Layer 3 of a small transformer language model trained on English Wikipedia (9 layers, counted from 0, width 96).
A neuron's activation on a vector x is squared ReLU(weights . x), where the dot is the dot product.

Input weights of the MLP neurons that the questions are about. A number n stands for n times 0.00068.
n32: 15 140 -17 -47 -46 -16 98 -14 123 167 -102 142 183 -120 -210 -78 -50 221 122 46 -274 46 -138 115 21 149 -4 -100 -439 107 198 -222 -156 102 116 -216 -28 -112 129 -13 -112 16 -292 80 -162 36 -104 8 -27 4 -118 -136 -42 -116 -9 -243 9 9 166 -187 -113 -166 93 -13 -201 -45 -136 -186 19 -227 -280 -211 17 -31 -150 -146 -18 104 -140 -145 -159 144 64 -21 -160 269 -156 -59 71 -69 13 86 -21 -69 47 434
n73: 12 -123 174 -112 230 -287 149 133 -36 131 126 -188 26 25 -230 78 76 -171 -93 46 109 38 291 -308 -242 -256 -72 -71 68 46 -39 -72 65 -4 -38 -95 -16 -108 73 70 -117 -310 -158 49 -18 -329 -71 -19 68 36 -45 116 -38 -138 -382 172 144 -61 107 20 -190 -91 89 96 50 -41 23 61 102 250 13 -194 -455 -195 9 -69 -141 101 -82 -57 -9 20 34 -4 145 280 -25 76 240 23 13 160 95 -13 17 0
n75: 264 -322 27 -101 -59 53 266 -15 95 105 -80 -131 275 40 315 144 -135 -271 -21 -23 68 118 -34 134 64 66 -96 -85 -15 -22 -97 115 112 -122 27 -237 44 172 292 -38 31 -62 0 -339 -87 -73 246 -306 39 -312 31 -13 208 37 -114 -88 101 160 -124 -114 -231 -107 122 117 130 158 -314 131 21 72 -87 50 307 -76 19 -114 230 50 293 289 67 126 -69 37 -70 -176 53 -41 -148 64 127 153 -14 -182 -255 -36
n84: -25 46 -102 116 -91 -66 23 -196 -127 -82 108 220 -64 139 34 99 -125 -159 87 -27 168 86 -25 224 205 197 -47 19 29 -108 -44 137 85 -113 -19 -151 99 -36 211 -262 253 -177 200 -269 113 -89 136 143 260 117 -73 -8 -114 -96 -17 63 200 175 -99 -61 -255 -109 11 77 184 -65 -89 0 -55 -4 32 206 48 -4 166 0 -72 151 -216 -90 -78 184 -4 137 -18 148 304 20 -41 176 -114 -165 36 259 52 90
n103: 81 -327 -52 -16 299 -181 102 -139 65 27 159 -155 247 -174 48 206 16 -106 5 -16 26 84 -178 -110 8 0 -24 -159 51 39 131 -17 21 -97 52 -236 -264 217 -15 25 -87 55 221 224 -154 38 -190 -48 -111 -140 125 -260 184 -131 -17 -172 -85 -50 28 -198 -76 -82 -77 -66 -9 -19 -299 -8 145 -296 -174 -215 12 -17 270 155 108 -29 -172 121 -67 -76 49 139 36 143 16 -40 215 53 156 -16 110 54 -66 20
n111: 23 57 -45 137 194 145 44 -44 -105 68 -131 -103 -240 -169 -271 40 -57 -54 19 -167 39 147 61 -92 185 4 -193 32 135 -44 42 -30 152 110 -20 84 32 -13 -79 -30 -4 132 43 138 -57 217 -202 -26 240 173 147 237 102 -335 245 206 69 -89 219 -4 45 -61 35 219 -148 0 142 173 68 117 285 -99 -201 -51 198 -32 62 105 -119 111 -107 78 21 -238 -174 34 389 143 -65 45 -29 -122 154 -42 -226 94
n116: -50 -210 -259 -85 -29 -45 -171 145 193 363 -74 -64 8 177 -86 200 -99 -44 -218 -29 9 392 -159 -74 272 204 -189 78 -22 -94 260 97 17 -7 161 93 -97 -17 96 191 -124 -187 281 206 214 -91 119 -84 44 26 -89 -196 -195 -315 39 94 -22 -22 -38 133 104 -85 -124 82 53 -48 45 194 58 -152 181 100 149 213 -70 -161 -207 -53 9 -65 -127 119 -30 -17 -79 70 233 150 -118 -91 0 -51 -64 30 -47 -33
n131: 25 -302 -50 160 -10 253 -42 189 102 -22 -115 26 -58 40 62 102 233 -35 -183 -66 104 -141 -89 -13 195 154 57 -50 -21 -187 -62 -74 -110 159 26 -53 58 -175 -231 -56 -89 16 223 -113 -82 48 -50 34 -157 -85 -75 -23 -60 44 -14 47 -124 101 20 55 20 133 103 76 28 250 98 -169 -50 -158 34 66 -58 -206 -28 -142 195 -135 61 73 130 -192 0 123 -45 53 -157 -33 -95 -4 -33 -69 65 -69 -55 -87
n136: 265 0 12 -86 -90 -20 292 -48 -23 134 0 -43 25 -132 -97 71 60 -267 -61 -20 -186 263 -210 -44 -126 -219 -252 -4 -134 0 87 120 -21 -18 196 -15 -63 46 23 -38 108 -194 109 72 52 27 -132 -26 47 -193 157 87 24 285 293 195 26 -88 176 220 -153 -186 116 163 -138 145 -83 142 -105 -48 -106 66 -162 0 -77 -90 -214 -237 48 -169 17 4 -16 -25 -40 -102 -59 -65 -294 -146 173 153 -66 -212 83 -197
n144: 52 -39 -136 126 -169 -169 105 108 -269 40 234 143 105 -272 200 -249 -4 228 46 -60 201 -60 -47 -8 -116 -250 193 -202 -26 -16 -131 220 -70 133 -186 -37 46 106 150 25 -285 117 -12 -29 -90 23 75 -69 -9 241 0 -39 -195 -78 113 -81 -98 70 -77 -31 -215 13 69 70 55 -143 95 124 4 142 -40 123 90 -201 13 -139 134 55 4 175 -126 172 146 90 217 38 -121 -164 38 4 239 -45 268 -128 123 -12
n168: 54 -311 -8 -12 197 12 217 80 130 103 129 226 43 23 76 179 -194 -75 118 62 83 51 -128 81 70 8 -134 116 -225 -23 -12 -268 4 -116 54 -172 -177 28 221 93 -15 69 183 103 -67 -137 -139 110 50 463 -83 -126 -93 120 -90 -159 -8 109 190 -95 156 -113 -30 4 50 4 232 -28 83 -100 -16 -81 24 12 49 -83 50 -261 -29 37 -115 -74 305 -4 42 266 50 129 74 -51 -206 60 -143 40 64 -136
n193: 152 -369 121 94 -102 -91 35 -118 325 -182 85 -62 -53 48 -53 84 -28 18 42 -140 -224 -121 -137 -71 53 -206 0 104 -146 0 41 21 50 -54 -72 -94 -152 -256 -54 151 -144 178 -113 -21 272 -15 -119 199 9 192 325 20 -56 -186 59 121 -175 -100 106 59 -72 -56 12 216 -129 -35 52 -58 37 -147 53 -115 -87 -110 280 160 -248 133 -152 -80 106 -81 -172 -165 109 -25 178 101 280 -141 -217 -4 -45 21 -107 92
n199: 70 258 89 -240 -174 273 33 -78 352 -65 -414 -81 -68 71 261 5 -159 -104 132 54 -90 -219 58 -79 4 75 76 325 -189 -21 116 -138 100 -38 -204 47 155 121 -105 136 67 -29 0 22 14 -128 -171 77 -184 36 86 -41 -55 121 9 45 -188 -131 13 159 29 144 -336 -78 103 78 -100 39 -55 -66 4 -65 -13 -88 -84 -118 -9 139 231 9 199 -117 150 254 -114 150 -4 -17 -279 -129 -42 277 -30 -48 -69 -243
n202: 57 -21 -231 -162 -129 57 198 -97 -15 163 47 94 -12 204 -118 -38 81 41 -158 15 -146 66 33 -27 43 -102 -4 27 83 15 112 -153 76 318 197 98 139 -155 109 178 -131 -61 122 -49 17 -77 154 110 91 -91 125 138 -4 179 -61 196 -178 -24 126 -64 27 -179 153 -104 21 64 253 153 -32 -46 8 -60 -152 -24 -53 15 -17 43 109 -77 69 63 87 72 -434 155 46 214 -205 -64 198 -92 12 -124 315 -205
n210: 12 99 -176 -140 -252 41 65 -18 214 -110 120 64 -181 -288 86 68 -46 29 -155 -8 85 -100 -71 -172 33 -22 -256 -54 -36 -106 56 -18 -129 97 37 -140 -93 -73 -72 256 -50 41 -74 -18 -116 -79 -21 99 -133 84 118 -53 -8 -333 -22 224 -80 113 -63 -85 -71 -371 184 -82 -200 -53 -266 -95 -104 152 -249 -105 214 -4 -110 169 -13 54 58 283 -236 -111 -38 17 -125 166 299 -113 -162 -23 -79 154 -34 -253 312 -12
n211: -142 -188 21 -108 112 -121 4 102 -44 42 94 218 319 -63 83 -177 -241 -105 -104 17 178 -303 32 88 -145 142 39 -84 227 -105 92 77 -220 54 -164 -56 338 74 70 155 -55 225 -71 -94 82 -61 0 -93 -109 127 319 -151 285 209 224 0 -181 -13 -181 -4 213 128 90 295 -73 -70 -157 75 225 -118 -69 159 -87 31 40 70 129 -8 -50 -9 31 -69 -251 -35 42 -255 125 -21 -175 135 -89 -109 143 -197 61 -131
n218: -7 -135 -24 -74 -147 -120 -87 4 -192 112 -22 125 -168 444 -348 133 40 82 108 -4 130 -37 112 60 -16 -246 45 -149 65 56 -71 95 -100 215 -96 254 -110 195 82 34 -116 103 -198 68 -126 -196 -168 11 -22 26 43 -112 65 112 102 22 -73 -29 -103 -161 117 135 -245 21 0 236 -31 75 60 -100 -8 40 -37 -153 26 86 -48 156 -39 -216 375 54 -99 -120 110 -162 -76 337 192 -36 65 -133 29 33 108 -133
n234: 29 72 81 86 171 -83 -31 189 -106 -133 39 -177 -258 -26 383 122 22 137 -187 315 196 125 99 -13 -305 177 -171 13 286 -342 -229 -109 23 20 221 0 -4 69 -103 0 -279 -105 42 -85 -134 -127 53 -57 -52 317 -143 -26 80 64 211 149 9 5 258 -13 -94 53 39 180 -100 -208 -179 37 -70 -181 167 64 92 -23 -113 -198 140 57 163 -42 -328 -64 36 41 -24 347 228 134 -61 200 -49 37 -127 -170 -174 -76
n242: 67 20 -151 379 -27 246 182 257 -103 -80 55 399 -189 49 20 -45 81 -96 -74 -325 53 0 -82 -49 -32 -5 -133 90 -150 -13 219 -303 136 57 -337 -89 -150 -219 -31 85 18 58 -246 -168 -107 258 -247 120 -97 -92 -159 -31 -204 42 -57 -29 24 -80 -152 53 268 -73 -249 -42 -164 -163 5 -272 51 45 87 -279 70 57 216 92 20 33 157 24 -48 95 -189 -195 16 124 218 -18 201 -80 -227 -56 -83 -234 -37 -86
n264: -68 -137 165 -117 -17 -182 84 -67 62 -77 300 207 62 134 -54 -157 49 51 -115 8 -229 -91 -166 -53 -157 -99 17 -85 -97 230 -21 -100 -208 85 338 -69 96 122 158 150 110 4 -419 -39 -145 -43 -223 -38 88 192 -168 85 -49 189 48 62 -79 145 -237 172 -111 93 -36 288 -31 100 165 204 11 69 66 207 -89 125 35 -207 62 -196 84 -94 -298 106 -105 13 -11 -99 97 259 -100 40 57 -4 -21 80 -147 -70
n285: -14 72 59 -136 328 -146 -69 196 216 221 186 -8 75 101 -192 180 -183 -59 -36 -70 -247 31 -50 181 -173 -209 59 163 -121 -123 317 95 77 -95 54 -158 0 160 0 -57 0 15 102 25 67 -71 116 0 -130 58 -76 -15 82 229 95 -55 162 199 103 -232 70 17 68 -44 138 91 -25 0 11 -166 12 99 -205 49 -186 45 38 -40 -17 -156 -99 -26 12 132 149 -74 12 -204 -441 -167 -160 105 -88 -173 88 -47
n293: 209 35 -76 -157 -127 -39 -70 105 -48 111 -135 -56 131 35 105 20 -161 196 117 -121 135 -94 -172 110 32 11 -11 -61 -31 14 -11 194 108 87 32 -10 28 136 -45 -97 -4 116 -325 -49 127 -160 71 -7 61 225 -7 -56 -22 -210 -257 93 -88 86 -91 115 -259 -189 -66 148 130 45 -89 216 -63 149 -33 102 -77 252 -87 -52 -97 -3 236 38 -49 251 29 29 -46 200 18 79 136 28 97 -55 139 137 -217 -82
n302: -52 -70 173 -167 -165 -81 88 155 12 157 105 354 -65 -204 145 202 244 -95 -35 -60 14 -129 -5 -68 -26 27 -187 -107 64 -51 -66 -37 -93 -74 34 0 33 -291 245 -135 85 -236 -27 68 -60 127 68 71 -74 -23 25 191 82 124 -154 0 128 188 -35 0 202 -180 257 116 -138 4 308 -58 124 -128 87 316 -358 -208 41 62 -65 352 -32 104 27 -62 118 -57 94 -136 178 129 86 316 34 261 180 -44 159 4
n307: 37 34 196 -65 -108 43 198 -65 -212 -88 -62 312 20 12 121 231 -170 144 139 75 102 -20 -13 -55 288 -12 56 47 -145 -176 -139 -42 21 79 -178 48 -216 -102 27 71 -174 -16 -120 -4 -77 -4 51 167 -268 13 50 47 44 -4 -29 -197 21 -298 -93 46 16 128 -8 12 -208 27 -185 -78 270 71 -262 -122 61 83 63 8 -73 18 -103 -391 -176 -27 41 110 -7 293 238 32 101 -100 -52 168 85 263 -45 83
n310: 62 185 -190 77 131 4 82 59 -120 -255 98 -118 -26 -324 -183 220 276 -137 -98 -54 13 38 -129 128 -165 145 106 216 18 -144 99 -4 -43 109 -150 -12 -61 -86 93 -140 -58 58 92 275 185 24 145 123 202 -129 -41 -70 88 22 164 23 -192 179 34 57 -4 216 165 4 4 -200 -155 -183 51 66 242 -83 0 167 89 -122 82 -42 -18 -119 380 24 -188 262 -95 243 -95 34 -88 -253 164 147 227 -143 -215 -84
n324: -127 -51 -130 145 83 -462 -46 155 -53 -138 -219 -79 -148 -119 188 71 -210 102 -125 206 79 -99 -124 85 -26 198 113 -107 -272 -457 -133 233 120 74 56 -242 -8 62 -286 117 -90 232 72 95 97 110 -179 55 -134 160 -118 -199 232 -13 64 37 32 22 -17 -134 -34 79 33 -116 78 -247 61 -13 192 -26 -31 298 97 63 -118 129 51 134 -51 5 -236 -82 26 194 -98 -136 -51 112 -145 5 13 -22 79 164 93 -52
n325: -108 -121 0 -64 -42 70 175 140 -32 -235 -184 0 249 -111 -73 55 -83 44 204 108 -40 54 -142 -29 -25 448 -214 -124 -174 -102 73 243 138 -105 116 98 -153 -243 -4 69 198 86 69 -26 -326 182 -280 65 13 35 142 221 -29 -81 -9 251 -27 238 118 -20 -121 143 -216 -164 -169 97 -23 -211 -35 181 -135 -9 -115 113 286 157 185 -54 -85 96 -118 -12 0 -77 34 -223 -8 -234 13 -105 -121 -39 149 86 43 -25
n326: -10 -167 125 158 -103 11 55 -25 -43 -125 -117 -66 -210 37 189 66 -83 -183 -426 45 -202 -201 -36 372 125 110 -61 165 161 -156 -159 -232 -105 -54 -11 -74 -95 -104 -15 12 34 -159 -47 167 243 -43 22 128 -105 88 -15 -141 -170 -108 -36 183 148 67 -73 117 128 41 94 16 24 48 172 -66 95 0 115 -29 19 8 120 73 -285 -100 -94 55 -119 -166 208 77 38 24 152 42 64 132 -19 97 154 90 217 -128
n336: 78 -136 -238 8 -154 -38 105 -46 138 215 -76 159 81 -53 -21 -134 103 -91 -49 -4 225 34 -24 297 284 -128 -100 -45 180 251 -16 57 99 -27 140 43 30 -106 107 -60 98 86 -48 -145 -86 -243 23 122 29 166 60 -75 50 -4 -44 90 118 32 4 159 -23 189 26 43 167 71 -215 75 -43 0 97 147 208 -308 173 81 29 -238 -74 4 -265 -18 27 172 -201 0 75 -168 101 -117 214 231 136 28 16 8
n347: 31 -246 -72 43 -85 54 -25 28 16 304 103 66 -56 -67 -65 -139 177 26 158 72 227 25 144 179 106 226 68 143 158 -104 -35 -319 -31 -209 -139 40 -57 304 69 -4 80 100 -207 -161 0 -165 105 -74 14 -243 144 225 199 9 -40 250 315 70 56 -123 -114 45 -65 267 -41 206 -69 175 -24 130 -30 -479 30 -129 -94 -213 -142 47 -78 -199 111 194 104 152 50 -18 -4 119 -67 121 -173 196 22 -26 130 144
n355: 182 -100 8 -156 -110 281 126 -140 23 -133 -18 74 20 187 -22 400 112 149 117 112 -9 93 -145 -55 -61 38 -4 -52 -163 59 17 -38 104 -130 -315 124 -20 -190 -151 147 -156 142 8 42 -52 168 -107 -107 219 43 208 -245 -213 -169 114 95 -197 121 -24 -137 -197 -60 139 -29 -60 -133 57 187 30 -76 41 -66 29 -13 -76 74 -109 -207 143 29 131 54 8 66 -168 -161 -209 -4 216 -260 8 -33 111 -187 153 188
n361: 13 -174 -81 -339 -53 -75 -74 -114 163 32 84 -69 -178 66 -41 16 -76 -134 193 -109 204 -81 323 197 143 -84 19 -28 76 61 54 -76 -265 9 -108 120 -37 419 73 -109 66 28 74 211 -122 -36 146 191 -5 121 236 5 -14 -151 90 -118 -35 252 -5 -226 -247 -168 -105 5 188 157 -196 -305 203 -146 250 177 107 85 70 -267 26 65 -46 214 370 -5 -397 127 276 -275 23 214 180 16 214 49 242 -44 161 5

Each question shows a token from some text and the vector x that enters the MLP there. A number n stands for n times 0.0089.

"m": -194 -53 80 -58 148 -63 115 -55 16 56 2 -119 -55 -108 -185 -39 -36 -10 24 -16 -187 16 1 -171 57 95 2 11 -10 178 94 174 -161 -212 107 -177 232 14 -51 126 -25 121 26 -72 169 -120 197 27 41 17 61 87 -79 -222 36 -41 -1 -36 -155 150 187 128 44 -203 131 -82 -149 11 1 -3 -120 -87 149 21 -188 102 77 47 57 -99 12 -144 -55 -82 -94 147 15 -60 269 79 69 -183 -125 105 164 -66
The three highest activations, in order: n116, n210, n103

"serv": -193 -14 -24 -5 -16 160 144 -196 -64 -12 78 2 32 58 -242 -18 -145 -3 102 16 -172 157 10 67 -16 -41 1 -36 -216 129 -47 121 -242 -191 91 5 9 -17 -67 58 -119 68 167 17 171 78 -57 -28 -104 4 69 148 -144 -120 -23 139 109 20 -84 192 41 157 68 -133 -141 113 -237 -198 6 -5 -37 153 173 -17 -199 -14 37 55 224 74 88 -72 -42 -119 -112 4 1 -19 76 150 -37 117 -179 173 119 -33
Which neuron fires most, and how strongly? n325, at about 1.1

"é": -267 -52 -65 -97 281 82 -94 -24 -140 -2 199 -92 -31 -157 -161 -8 69 122 91 23 51 57 -122 -30 62 30 77 70 -136 60 -214 94 -194 -33 29 -146 103 9 142 -139 15 -51 97 -68 -56 202 6 -123 24 -125 -123 164 52 -52 52 58 242 -68 -114 193 203 -75 -6 -37 19 -127 12 27 88 90 -40 148 76 -13 -164 73 -67 -5 36 134 238 -133 -103 -198 -6 136 -142 -34 -71 146 -1 -17 -165 3 22 -107
Which of these neurons fires most? n302

"ud": -94 -112 2 196 -68 64 37 -1 -193 32 106 -100 282 56 -130 156 105 56 126 -27 -78 177 159 1 16 53 -1 103 -116 66 44 106 -328 -63 57 -219 42 -47 -15 85 -209 -108 -83 -3 180 56 134 3 -23 101 136 48 77 -197 -22 23 274 -90 -7 268 137 117 -49 15 31 -51 -115 2 -30 -91 -33 15 176 -46 -29 19 23 7 79 -69 158 1 -103 -61 -145 80 -159 76 102 55 -26 -125 -152 122 -130 -93
Which of these neurons fires most? n116

"ot": -122 159 -50 50 199 51 71 -205 -209 117 -57 -259 -1 29 84 -137 89 232 94 -131 -103 18 48 -90 -53 74 55 8 62 186 -107 31 -161 -200 -27 17 3 46 -151 16 -96 -192 221 159 128 123 150 -32 144 -61 -51 -117 101 -52 65 48 -77 116 -116 113 172 79 72 26 37 97 -128 0 124 -83 -183 -94 251 -94 -44 175 91 -95 -12 122 118 -58 23 -18 25 141 -44 -71 61 136 -12 42 -173 88 -36 1
Which of these neurons fires most? n103

"f": -299 21 20 -167 145 143 97 -116 40 -56 172 -228 90 -15 -18 110 91 169 -41 66 19 -32 -50 -278 86 126 33 2 -39 181 -128 -18 -108 -94 -44 98 105 54 -94 243 90 73 28 -68 122 65 -33 183 75 -164 -38 155 78 -1 6 -2 164 -3 -220 20 -8 127 138 -127 31 27 -15 -69 -62 68 -242 3 180 -212 -146 155 -4 -77 31 44 20 -202 -95 -31 -92 11 22 -108 -22 -45 2 -75 -92 -52 79 -206
Which of these neurons fires most? n210

"s": -112 -66 120 -122 291 -3 18 -50 -22 21 52 -144 15 -4 -76 22 28 40 97 75 -210 124 -92 -13 108 11 -137 -6 -127 121 -109 142 -274 -286 -120 26 219 54 -158 55 -66 35 81 83 78 -22 137 54 -7 86 -3 22 -21 -60 44 28 54 -58 -53 42 295 -45 33 -167 68 -4 -87 -102 -75 -18 -152 -40 240 -43 -118 94 57 78 128 -75 47 -147 -16 32 -25 -30 54 -262 228 78 172 43 -170 126 148 -69
Which neuron fires most, and how strongly? n103, at about 0.97

"a": -131 127 181 74 142 -28 -108 36 -262 88 225 -171 31 -28 -3 -18 -16 -7 -58 101 -69 -3 26 -73 73 -56 -74 115 -20 66 -55 121 -48 -85 43 -71 129 41 -55 -38 229 -127 167 -52 140 5 39 79 192 114 -170 190 -50 -101 68 -121 166 -103 -49 9 86 -24 92 -71 -67 -167 0 -46 70 81 -102 200 235 -26 -180 147 116 -91 187 -53 125 -23 -72 -55 -161 160 -16 -179 28 122 -121 -48 -273 -63 50 -112
Which of these neurons fires most? n84

"fi": -195 115 -50 -60 49 -101 41 -155 -9 75 97 -170 -17 103 -142 -180 -75 120 160 -54 -59 113 174 23 -31 -70 81 -7 -3 3 -188 1 -21 -253 81 -51 -76 -4 -100 -99 92 -115 17 0 -3 59 -77 38 119 -83 -52 272 116 0 49 71 131 -114 -178 179 53 45 255 55 57 73 135 -149 -10 13 -36 34 174 -74 -106 141 34 -148 167 -30 229 -158 -116 37 -92 57 -20 -100 103 218 -5 18 -195 130 -217 43
Which of these neurons fires most? n347

"se": 14 -85 85 40 295 -16 98 -20 -84 -114 53 -131 129 -25 -235 -87 -42 -10 161 64 -127 18 67 -39 69 -5 62 80 -150 180 -179 50 -126 -216 40 -72 36 143 -27 -70 -30 6 117 106 330 -7 -25 1 145 25 28 194 -62 -108 -70 -4 23 -70 14 102 135 -21 -40 -165 33 64 -68 -28 -8 -115 -40 -76 237 -57 -105 215 148 -20 237 -12 36 -72 -26 -76 -163 97 42 -51 167 141 40 57 -137 -38 289 -79
Which neuron fires most, and how strongly? n103, at about 1

"str": -180 -139 26 4 209 7 65 -2 -198 119 35 57 66 132 -70 -18 59 72 262 35 -184 19 150 68 -74 111 -130 152 -220 -55 -3 83 -245 -35 258 -56 118 99 -160 -104 -31 49 -42 -58 104 62 98 0 222 -26 -71 -49 -52 -66 -84 46 155 75 -32 120 164 84 66 3 -210 40 -76 -139 -32 -37 -61 118 232 -149 -223 154 29 -28 16 32 67 118 -62 -210 40 152 -34 -78 -15 61 13 -53 -180 75 49 -46
Which neuron fires most, and how strongly? n32, at about 2.1

", ": 8 27 -77 -6 214 85 143 -129 -70 -2 137 8 -137 -151 91 -104 -58 -26 151 -46 -164 84 92 -8 374 6 -14 39 -151 216 -133 66 -90 -107 -106 -108 104 -5 -151 -54 -108 59 65 76 111 -87 -52 10 -66 -43 -105 31 214 28 60 101 199 33 -73 78 250 122 -41 57 -75 -53 -71 15 -100 91 88 -78 26 148 -202 -15 -26 70 77 59 168 36 -132 -90 -82 -1 -46 -158 188 89 -60 -223 -117 158 106 -161
The three highest activations, in order: n242, n111, n347

"rel": -130 -143 10 23 240 98 93 -174 30 -33 77 -60 216 -73 -209 23 -49 119 69 84 -26 148 -171 -150 -41 -65 38 -10 -122 99 -47 69 -10 -177 4 -32 66 122 -97 -48 -64 55 -8 1 167 120 -16 27 -180 -7 -44 21 55 -146 -13 -24 90 27 -170 172 167 74 -142 -71 158 109 -98 -179 -6 0 -203 28 173 -35 -241 98 104 -32 62 -21 -27 -79 7 -34 -84 -3 6 -41 -86 192 194 -29 -246 154 316 -21
Which neuron fires most, and how strongly? n103, at about 2.2

"ile ": 18 68 -102 91 206 10 153 -152 -12 70 68 29 -45 -25 67 -133 -135 32 148 -12 -129 -15 88 -198 359 66 49 -32 41 196 -138 -64 -152 -48 23 -117 83 -26 -44 10 -49 13 206 203 79 -144 28 -66 -56 -1 -112 147 184 -54 128 19 80 38 -174 19 99 198 22 11 -24 -98 -130 -9 -107 48 146 84 -123 37 -215 38 -88 42 64 20 101 -21 -124 -233 94 52 -39 -221 77 160 95 -47 -79 101 163 -192
The two highest activations, in order: n211, n361

"ig": -222 -90 20 -12 121 -3 -49 -23 -27 11 -6 -247 28 -128 -41 -17 -168 185 63 -50 -50 -31 294 -14 -39 116 -55 144 122 83 -256 186 -129 -122 73 -34 70 68 -106 34 -35 -118 89 -94 185 -41 81 -134 -20 118 4 144 76 -37 78 123 159 -123 -66 202 222 138 -191 -110 19 -17 16 -20 6 -127 -48 -49 24 -107 -141 203 23 -52 170 -40 34 -238 -9 -87 69 57 -144 49 128 184 34 -43 -170 -81 -13 -53
Which neuron fires most, and how strongly? n234, at about 2.7

"ory ": -121 19 -117 -173 249 118 159 -103 12 4 172 -71 17 2 74 -58 119 84 173 -19 -137 -12 163 -149 302 -12 -35 130 -162 123 -283 21 -145 -47 34 -257 62 63 -127 -66 -7 14 15 81 98 -90 7 -15 -19 7 -26 77 -70 -65 75 175 54 -32 -95 66 17 161 17 -46 -98 -73 -44 -36 -124 97 93 97 -19 20 -267 36 -42 41 12 94 177 104 -107 -118 -16 -69 -170 -114 54 154 -104 -43 -109 276 43 -121
Which of these neurons fires most? n361

"ans": -173 -26 9 -104 280 -24 -20 -119 -12 -57 126 -134 104 -91 -188 -26 98 184 67 185 -65 39 -57 -76 110 -62 -56 12 -101 81 104 31 -45 -121 -73 36 139 117 -3 23 94 -6 38 75 237 58 194 -158 40 -21 -55 22 102 -51 106 -29 154 -77 -70 158 146 -13 8 -10 -76 -64 25 -75 -91 -8 -35 -66 262 -222 -238 95 -27 -91 100 164 255 25 -90 -40 12 73 108 -121 43 86 36 -67 -261 162 219 -96
The two highest activations, in order: n116, n285

"oc": -46 90 40 -9 35 27 183 -78 -120 -43 75 -126 117 62 -33 -64 -128 141 113 90 -184 -101 90 4 -32 -37 -127 -33 -121 123 152 112 -29 -52 118 20 -44 82 -52 76 -57 -178 73 46 162 -16 42 -99 128 -46 -61 8 -73 9 -58 127 -124 13 -75 80 7 209 75 -159 61 71 -132 18 -194 73 -11 70 230 -194 -330 -28 -50 -267 49 110 63 -31 -18 -265 -125 -152 -74 -24 130 298 24 -13 -169 103 39 -92
Which neuron fires most, and how strongly? n136, at about 0.73

"of ": -12 129 7 106 144 123 90 -80 39 -18 10 40 -86 -72 23 -130 -75 -115 105 8 79 -113 -68 -114 277 53 39 -25 -98 237 -138 4 -139 -40 -10 -157 136 21 -112 120 -128 -181 125 171 -19 37 120 14 44 50 0 -171 150 78 77 101 92 -5 -179 203 141 157 -6 29 98 -69 -102 -24 8 59 95 44 -1 63 -216 183 34 45 72 10 57 63 -219 -133 -79 65 -37 -144 219 190 -27 -45 -230 179 46 -217
Which of these neurons fires most? n211

"qu": -354 -53 16 3 136 -101 57 -4 -126 60 75 -221 64 -2 -96 -190 -9 145 107 -66 -61 93 45 -91 -81 8 -74 57 -25 -31 -96 -28 -83 -239 87 -87 104 -16 -171 18 96 27 -39 -129 71 92 -33 -12 22 -28 254 191 125 -61 21 35 357 93 -213 127 37 -11 16 -54 -76 82 35 -49 -70 -81 -57 131 -52 -72 -63 109 16 -78 99 10 113 99 -56 -106 -65 54 -272 2 10 145 191 -14 -247 -115 -85 -91
Which neuron fires most, and how strongly? n136, at about 0.62

"ul": -61 -16 79 -29 155 117 -8 -74 -203 -11 106 -15 137 29 -126 -28 35 129 145 47 -46 -34 111 -109 73 -131 13 169 51 -9 -96 182 -180 -243 29 25 164 -3 -39 32 67 -106 -46 -1 53 112 233 38 93 -105 -173 135 100 -267 112 69 181 7 -139 140 174 -57 71 -9 -127 95 20 -234 -36 23 -31 156 50 -197 -101 222 -88 16 -23 175 -14 13 -5 -147 -83 156 29 -1 64 229 -6 -28 -225 -56 2 -54
Which neuron fires most, and how strongly? n302, at about 1.9

"les ": -104 151 -173 45 322 120 110 -57 0 30 49 3 -50 -40 42 -10 20 76 169 -52 -120 48 69 7 234 -159 -6 235 -129 213 -238 31 -46 -126 97 -136 167 -24 -143 -38 3 -28 70 68 -67 125 144 64 20 103 -108 50 -17 -62 174 159 104 -57 8 40 171 43 -30 60 -53 18 -97 -22 -84 223 72 63 -128 23 -216 4 20 -27 63 -41 100 89 -71 -217 69 -47 -165 -103 54 56 -11 -112 -177 268 13 -126
Which of these neurons fires most? n111

"am": -226 70 -81 54 256 45 5 -182 -99 157 0 -91 158 -11 -64 -52 5 228 205 -113 12 184 6 -41 93 -93 -6 1 -21 126 -4 171 -215 -88 113 56 31 -3 54 95 -175 20 -82 -182 170 -23 126 -69 103 -32 -9 64 97 -25 175 105 117 -74 -105 24 134 110 144 92 -64 -102 -103 -105 -1 75 -77 56 230 108 -20 160 -61 -57 159 143 112 62 -101 29 -63 72 -151 -8 268 67 -56 41 -174 105 -35 -164
Which of these neurons fires most? n293

"com": -267 -99 56 -166 251 199 -10 -62 -129 -91 137 -90 164 -11 -304 -25 35 -6 55 -49 -88 117 -78 -122 54 38 -42 84 -33 284 -127 -20 -93 41 118 -145 25 9 -68 54 -152 9 117 -121 242 56 79 8 -160 25 121 71 -64 -107 78 86 112 -37 -97 105 8 37 115 -16 -42 -69 -107 -29 42 104 -31 -4 168 -49 -125 181 85 -71 93 62 80 43 25 -68 -146 134 -86 30 93 172 -59 39 -208 197 202 -24
Which of these neurons fires most? n210

"in": -46 124 23 181 10 -23 55 -188 -204 31 26 -30 -57 122 -52 -37 129 33 119 91 -17 -56 115 -74 31 -30 35 -22 -107 34 -12 17 -180 -189 34 -26 18 -41 2 46 -200 -4 -12 -60 368 53 108 98 -86 -119 -55 81 82 6 -10 -75 138 -16 -91 164 128 110 -183 -95 -27 112 -7 -30 -83 -25 -163 -4 162 -68 -64 12 -93 -129 109 190 286 105 15 -130 -100 168 -202 -95 113 71 185 36 -299 147 -89 65
Which neuron fires most, and how strongly? n218, at about 0.4

"The ": -22 89 7 -6 278 218 -4 -171 -49 -15 82 -25 -17 5 144 -126 -18 69 56 -105 -228 -11 190 -126 240 21 -26 -33 -8 335 -156 -10 -95 -59 -50 -126 60 116 25 -90 3 97 205 -53 73 17 47 -15 28 60 -96 5 -3 -69 108 181 58 -143 -84 153 60 90 -46 -131 115 83 -38 -30 -126 105 -4 4 -69 -40 -172 38 -106 208 67 65 46 -27 -238 -14 -212 30 5 -161 171 88 75 -100 -196 163 -120 -40
Which of these neurons fires most? n199